Layer 6 of a small transformer language model trained on English Wikipedia (15 layers, counted from 0, width 96).
A neuron's activation on a vector x is SiLU(gate . x) times (in . x), where the dot is the dot product.
The model reads these tokens: "\n" "-" " He" "lig" "mon" "ev" "ra" " Big" "ot" "," " 1858"

The vector x that enters this layer's MLP at each token. A number n stands for n times 0.033.
0 "\n": -17 -33 1 9 -16 -5 24 -15 47 9 -3 3 -4 -4 -13 2 -2 -6 19 42 -37 22 3 24 -4 10 37 -1 9 -4 -59 29 -13 16 -31 -23 -4 35 -19 6 16 -5 -57 14 25 -8 -7 19 25 31 -19 13 0 -46 -10 17 4 -30 -6 5 -1 22 -40 -11 0 15 -10 7 13 13 5 -14 -21 32 2 -2 13 10 -11 0 32 -6 11 -7 -6 14 -7 -7 8 3 -19 -49 23 10 -24 0
1 "-": -12 12 6 7 2 -25 11 -8 17 -26 11 2 -2 21 24 -21 -23 7 -11 18 60 4 9 19 -22 -9 53 -25 -14 17 -1 43 3 38 -35 -16 -9 24 13 16 2 36 -6 13 9 9 -3 -5 8 41 1 13 2 -30 28 28 -3 11 3 3 -10 -42 -47 -8 4 38 -44 32 19 17 5 -18 -21 -3 -41 7 15 17 -12 7 10 -20 -6 -11 -16 -15 -10 -17 -8 -26 3 -5 -9 -4 -21 -17
2 " He": -10 -9 -14 4 -15 -2 -3 -2 17 -50 -41 -27 4 14 -41 32 -29 -7 15 87 3 -29 20 39 1 4 22 17 -10 37 -21 3 8 13 11 20 61 22 -24 -11 19 5 -12 -14 23 -24 -8 35 1 -15 1 -27 -11 -29 25 9 36 3 -11 -16 -61 -17 -41 11 19 2 -36 -6 48 -9 10 19 -30 -10 20 12 7 9 -15 -46 -8 27 -15 17 31 20 11 6 0 19 -20 -1 18 -7 -4 35
3 "lig": 29 23 5 -13 -17 -29 -8 -4 13 -13 -30 -39 -6 21 -7 15 -17 -21 -45 17 15 22 31 -1 -6 -19 4 -33 -42 -16 6 2 -14 17 -27 23 11 18 6 -27 14 23 -1 -12 -27 -21 -7 -16 4 44 -4 -51 -9 2 16 -1 10 20 -20 -29 -16 18 -58 -9 12 -1 -27 27 -3 16 11 -3 6 -36 0 -12 7 -31 -24 -29 -2 -26 33 -33 20 36 30 -9 19 -10 2 36 -1 -11 27 -38
4 "mon": 25 6 -2 2 -15 -15 -20 -2 -25 -19 -12 -27 12 2 -26 10 -20 8 21 -5 24 23 26 3 10 -22 -16 -11 -14 -5 5 14 -8 37 -53 33 -16 -18 -3 -29 17 6 27 -24 9 -15 -7 7 -2 6 12 4 22 14 -8 -15 22 -32 -13 5 -20 33 -64 -2 8 6 -38 7 -54 15 29 19 17 -4 18 -11 -1 14 -2 -16 -16 5 -1 -14 22 3 31 -17 12 -7 -10 59 -10 -38 1 25
5 "ev": 9 44 0 -8 -35 -27 -4 -8 -15 0 11 3 -3 14 -18 23 -47 12 -55 -4 44 7 15 -22 5 -45 -13 -7 -30 -23 8 -1 7 17 -35 27 27 4 11 -44 -12 -18 10 -21 -9 -24 -13 -11 15 24 -8 -38 7 8 -4 25 28 -21 -13 11 17 12 -50 4 5 22 -29 33 -16 31 14 16 -4 -14 17 -11 1 29 -12 -10 -6 -6 27 33 2 -12 -3 -3 20 23 -8 94 -2 -37 3 -5
6 "ra": 13 36 -6 -25 -40 -1 1 -15 -2 -13 5 -11 4 -21 -18 23 -11 -6 12 -29 42 32 -35 4 7 -47 -22 17 -16 13 -12 16 27 39 -20 18 43 -13 3 -20 18 -12 10 -4 0 -19 8 1 10 -8 14 -21 7 -18 8 -31 49 17 -13 9 6 25 -54 2 7 -5 -22 34 -19 29 -1 -12 -6 -10 11 -6 4 31 -27 31 -7 9 10 22 -11 -33 6 5 -6 8 4 91 3 -16 -19 9
7 " Big": 4 0 4 -9 -7 19 -19 -10 14 -10 -37 -12 -5 -57 17 10 13 26 -7 8 43 -19 13 1 3 -31 23 17 1 9 -29 7 5 0 13 31 9 28 14 -4 9 -6 4 1 6 -26 -12 -6 10 9 -3 22 -26 23 -65 20 -3 -7 -19 -6 -26 -7 -51 -3 23 -16 1 35 -6 37 -6 5 18 -15 15 -15 -6 -34 -49 -8 -2 61 1 4 35 15 18 -35 -13 -8 -9 54 -14 -12 -14 -14
8 "ot": 25 16 13 6 13 -14 -5 19 7 -16 18 -27 -21 26 20 11 -44 2 -53 -19 26 6 2 -17 -7 -58 7 -1 -24 27 5 15 13 13 -30 25 -10 -3 -15 21 21 -3 10 -39 -9 -6 -3 6 -4 0 15 13 18 46 -20 18 14 -20 0 16 -11 32 -66 -12 14 2 20 16 -24 39 -12 48 7 4 -2 -8 6 -9 -2 -30 -10 15 17 12 17 -5 -37 3 -1 -3 -3 46 -2 -18 36 -10
9 ",": -7 26 -9 -7 0 -1 -28 -25 6 -10 -14 -8 -14 29 -4 26 -33 25 -14 19 61 5 -25 4 14 -35 4 8 13 1 -21 3 3 2 -17 -75 19 18 7 -4 15 -17 1 20 -4 -19 22 6 -3 29 -18 -12 9 -12 -33 10 41 -27 -23 -34 17 5 -10 -5 10 31 -1 5 -39 40 -11 -12 -7 11 16 -7 8 38 -19 -32 -8 9 -10 15 10 4 -22 7 -10 8 8 28 -44 13 -16 14
10 " 1858": 0 24 -4 3 5 -6 -31 -11 -18 43 -2 1 1 -7 54 8 -17 -21 7 17 9 0 -10 1 -14 12 -6 6 11 -1 15 -6 -5 20 -31 22 47 50 46 2 10 -31 2 14 -18 -10 34 -43 12 5 6 -30 -17 -22 16 -39 -13 38 -28 -30 0 21 -39 6 -13 -27 -15 3 -3 -1 -3 -12 -39 6 31 6 35 -2 -19 1 -9 -24 28 32 -49 11 8 30 13 -8 -4 14 -32 20 -11 37

Each question shows the input weights of one neuron of the MLP. A number n stands for n times 0.0044.

n28 gate: 13 1 -11 -25 1 -15 20 -4 17 4 -18 -40 0 20 9 -1 16 -20 2 5 2 -12 -3 5 17 36 5 37 22 -18 -15 9 -13 -44 34 -30 4 37 -6 14 -12 -20 7 -20 16 22 -19 10 -20 11 27 28 36 -40 45 -6 21 -8 -20 2 19 -2 19 -8 -25 -19 6 15 -25 4 -34 21 -3 19 -13 -18 -13 -5 -10 0 2 1 -14 -1 14 -1 -34 33 12 22 24 -20 -11 -15 -15 -20
n28 in: -9 7 23 -4 27 19 -44 -7 -30 -21 12 0 -8 10 6 -6 -17 -7 4 -12 -3 3 -9 -5 5 -23 -11 6 -23 -19 4 -7 -14 28 28 1 0 -7 0 -18 12 -3 0 4 -21 10 -8 -15 5 -36 2 1 9 2 -35 -23 18 14 9 -14 -35 8 21 5 13 -28 -32 -26 19 -5 19 1 8 -23 -15 27 16 -3 -2 -10 12 2 -2 39 19 -6 15 -6 -12 -8 20 15 -32 14 25 22
It fires most on token 1 "-"

n89 gate: -33 -17 1 23 -12 35 1 37 -15 11 -3 28 -1 36 3 -22 9 12 -3 -20 -12 6 -9 -32 -31 -3 34 3 38 -11 21 -5 14 -13 10 6 -2 -1 11 22 -7 32 -23 -34 -3 26 -14 -14 33 -1 -12 -22 -2 5 8 5 23 -25 76 15 29 -36 26 -6 8 12 13 21 34 16 18 7 21 16 24 13 -45 59 -31 30 41 -19 -50 -24 22 24 -6 4 48 11 -12 -6 28 -6 -38 -1
n89 in: -22 -6 11 12 -3 -1 -26 7 -34 20 11 -17 0 9 10 -19 -9 -12 0 -7 -20 -12 -14 7 6 -13 24 -2 17 -30 -12 -5 17 26 -1 18 -31 52 28 1 24 9 -9 -2 13 6 -13 14 18 -28 13 -11 -32 29 25 -8 -1 -8 -11 -3 -2 -24 -28 -9 6 30 42 28 -6 -10 24 16 12 0 34 25 23 -7 6 6 -11 16 -27 -30 -19 1 -40 14 -5 28 -27 -10 30 -29 -4 -21
It fires most on token 9 ","

n366 gate: -35 -5 7 2 4 -13 2 -20 15 19 11 34 3 -27 13 14 19 31 -13 19 -3 -29 42 -28 12 -4 1 1 -12 19 -5 17 -18 -38 14 -23 23 0 -5 -35 -4 17 -3 32 -21 -6 -13 -41 9 -2 -13 30 1 -5 -6 -10 -30 0 -12 -4 -17 -21 15 -48 -23 -2 -14 5 16 24 1 -5 -22 -23 2 -50 -3 4 -45 21 25 -21 1 -22 15 22 3 -1 3 29 3 -5 -11 1 -43 -16
n366 in: -2 -23 9 -4 9 -12 10 6 -10 0 -56 5 -8 13 -28 9 34 1 6 -30 -2 -5 7 12 15 -2 16 21 27 53 6 41 29 -13 -6 7 -4 -10 8 -20 17 14 1 36 -26 8 -21 -10 -12 29 20 -6 -9 30 -27 -19 2 -3 4 -19 10 -4 9 -35 21 0 16 5 14 17 -13 5 2 11 41 -2 5 -11 -12 -4 -11 -12 -4 7 -25 -11 -4 16 27 -5 23 15 -20 -2 3 -18
It fires most on token 7 " Big"

n108 gate: -13 -3 -23 -1 12 1 -13 -5 9 -17 5 -16 -15 10 -26 17 22 -16 -13 12 -10 -38 11 10 18 -1 2 -13 33 1 2 7 10 -37 -9 -2 1 -12 35 5 -12 -6 -2 -11 -7 30 17 -34 14 -6 9 11 -23 -21 42 -13 34 11 -14 15 24 17 10 9 32 -7 -3 2 3 -9 -6 -13 -13 36 -13 18 -18 -9 -7 12 11 -16 11 -1 -10 -21 -37 20 0 -8 -16 -19 5 50 11 12
n108 in: 2 -8 16 -12 -26 -12 11 -14 -18 8 -32 6 6 20 -15 -9 -4 30 16 -11 25 2 -10 30 -2 -5 3 3 -10 -6 19 14 16 -10 15 0 -2 19 13 30 8 -12 -15 20 -10 3 -2 3 -14 -12 29 1 1 12 -29 -18 19 -17 10 -9 18 16 12 -4 7 -14 11 -32 -21 -4 -11 -4 -1 5 -13 -23 -5 -15 -10 -5 -15 6 25 19 2 -22 -9 -3 44 -26 -9 -12 30 11 10 6
On which three tokens does it fire most, strongest first? 3 "lig", 5 "ev", 1 "-"

n204 gate: 35 1 -35 26 0 18 -4 11 16 21 -6 1 14 -44 16 23 19 18 17 -9 -4 45 -10 2 20 4 -16 7 -3 27 13 -23 -20 -4 39 8 37 -42 12 -17 -5 9 6 -35 -39 30 -23 8 44 17 -21 -27 11 16 2 -35 3 21 21 2 -14 2 2 21 15 -12 1 21 10 -1 0 22 9 -20 -36 -15 0 -13 12 59 -4 22 -16 36 -6 -10 -14 0 10 44 44 -12 -23 1 -5 36
n204 in: -6 20 -11 -3 -32 -20 9 -22 -12 -9 -21 13 19 38 35 12 -15 -2 -3 16 9 -15 -10 18 -2 -19 3 -9 12 24 -8 21 7 -11 19 13 -7 5 33 -17 3 -7 7 7 -1 -25 -20 -22 -28 6 27 3 -7 -1 5 -2 26 18 10 3 -28 0 15 15 -21 -26 -50 -6 32 -35 -5 -1 -5 21 26 -6 -1 5 -27 20 -25 7 -16 -24 -6 24 -8 -35 3 -14 -16 -43 -4 -9 -2 -7
It fires most on token 8 "ot"

n75 gate: -6 -20 -8 -31 4 45 2 2 -34 24 -5 -16 29 10 7 7 28 -28 44 -21 -1 11 -13 25 9 21 10 12 28 -2 -13 14 27 20 10 2 15 -34 -7 19 -26 5 -16 17 2 -18 -16 -58 20 8 -9 42 9 -4 12 -19 -13 16 17 -1 12 17 -11 -11 10 -16 8 -7 13 -1 51 -27 15 21 -20 7 27 -3 15 27 -12 -38 -23 -16 -34 1 11 17 -14 0 -11 10 18 7 -12 31
n75 in: 16 8 -46 5 22 10 23 -27 24 15 16 -7 -9 -1 -7 -29 -14 -4 6 13 -6 -20 -4 -2 -27 48 -34 12 6 -29 18 4 0 26 -37 10 -17 2 -3 15 30 14 1 13 -18 -14 13 -28 13 7 -11 -10 -7 22 12 -4 -26 -7 -3 -1 7 5 -8 -22 13 -6 14 4 10 3 0 -22 7 -5 -21 36 -11 -30 -17 5 -23 -10 -19 6 -32 0 35 18 29 11 -8 -4 -4 -23 -5 8
It fires most on token 10 " 1858"

n311 gate: 18 -5 14 4 4 4 -16 18 13 -9 -13 -21 4 1 23 -19 -1 34 27 7 -18 -6 15 45 24 -21 -11 1 23 30 42 10 7 8 -4 6 14 -25 38 3 -8 14 -2 -22 -9 21 -10 -13 -26 26 -25 8 -24 22 8 13 -11 32 -9 1 19 6 5 29 32 -8 -3 -5 1 -63 10 -21 -27 11 -26 0 -16 12 -29 25 -17 -14 29 -2 -3 8 -8 -2 1 -24 -5 16 -12 13 2 18
n311 in: -1 -11 -17 17 -23 -20 -18 -50 14 -11 28 9 -6 14 -47 -8 -2 7 -2 -30 -2 15 33 -18 13 21 -20 -10 7 21 18 -17 38 0 -16 -14 2 -32 -25 -33 -26 5 1 -12 29 -9 -1 2 -8 -7 -20 -11 -23 -9 -18 13 10 1 -5 28 8 -26 15 26 4 23 9 -2 -14 -30 -10 -13 -4 -12 -26 14 9 5 27 -29 -12 25 -2 10 -6 -37 13 -23 -1 -1 -4 -9 -43 -21 15 21
It fires most on token 0 "\n"

n79 gate: -23 -35 16 32 32 51 -16 -17 11 13 -36 12 -37 8 -6 6 -1 18 13 7 -6 16 -11 -23 -29 -17 -5 -13 -35 -34 -20 -19 -6 -38 10 -43 -19 42 24 17 -23 -12 20 35 -28 26 15 6 16 -23 -29 22 -32 -12 -28 23 -48 -29 -4 -28 -4 -17 2 -12 6 -15 57 -5 48 13 -4 -41 11 15 -2 -31 -7 -20 25 11 -6 17 3 18 -40 -7 20 -26 -4 15 24 -6 28 -15 -51 -9
n79 in: 40 61 -22 5 -12 -6 -27 -46 12 3 17 23 -9 -2 -8 -17 28 5 -4 15 14 -6 1 -5 47 5 23 14 -32 39 23 3 -12 14 19 5 -3 -14 38 -19 -13 2 14 11 51 -18 -6 -15 -17 27 -22 -21 -1 8 -21 -25 12 18 22 -9 51 -27 26 8 -14 -10 -13 8 13 4 3 25 -44 -7 4 24 -15 3 4 15 45 -16 15 8 1 29 30 5 3 -10 -22 8 -12 30 -18 4
It fires most on token 8 "ot"

n309 gate: 9 -5 -32 -26 -21 35 4 -2 3 -12 -16 -1 -38 4 46 27 -27 15 -6 4 -6 -20 -34 14 39 -18 15 -25 20 -8 19 -7 -21 -20 4 -14 -13 3 -25 9 16 3 -19 24 -19 4 8 -3 30 -20 11 9 42 -15 -7 -7 23 5 25 6 0 28 3 -21 -10 1 29 31 48 -21 -18 -14 -21 0 -9 -33 -7 -3 -46 10 -10 14 -7 23 -15 21 38 -16 16 -1 2 0 3 36 -17 -29
n309 in: 13 5 -48 9 -12 -37 9 0 19 13 0 -1 12 -2 26 0 -23 40 -5 37 15 7 -17 12 16 -36 -29 -9 2 20 -21 -29 26 -11 -19 -21 2 0 6 2 -2 21 15 14 -5 5 2 -10 0 -20 -3 -23 -11 -12 -12 3 3 -5 -14 9 37 -22 -1 -28 27 24 -14 19 18 -40 8 -14 -18 15 8 -25 18 -12 0 39 5 1 1 -28 15 -6 -28 -3 30 16 0 -20 22 11 7 -6
On which three tokens does it fire most, strongest first? 9 ",", 0 "\n", 4 "mon"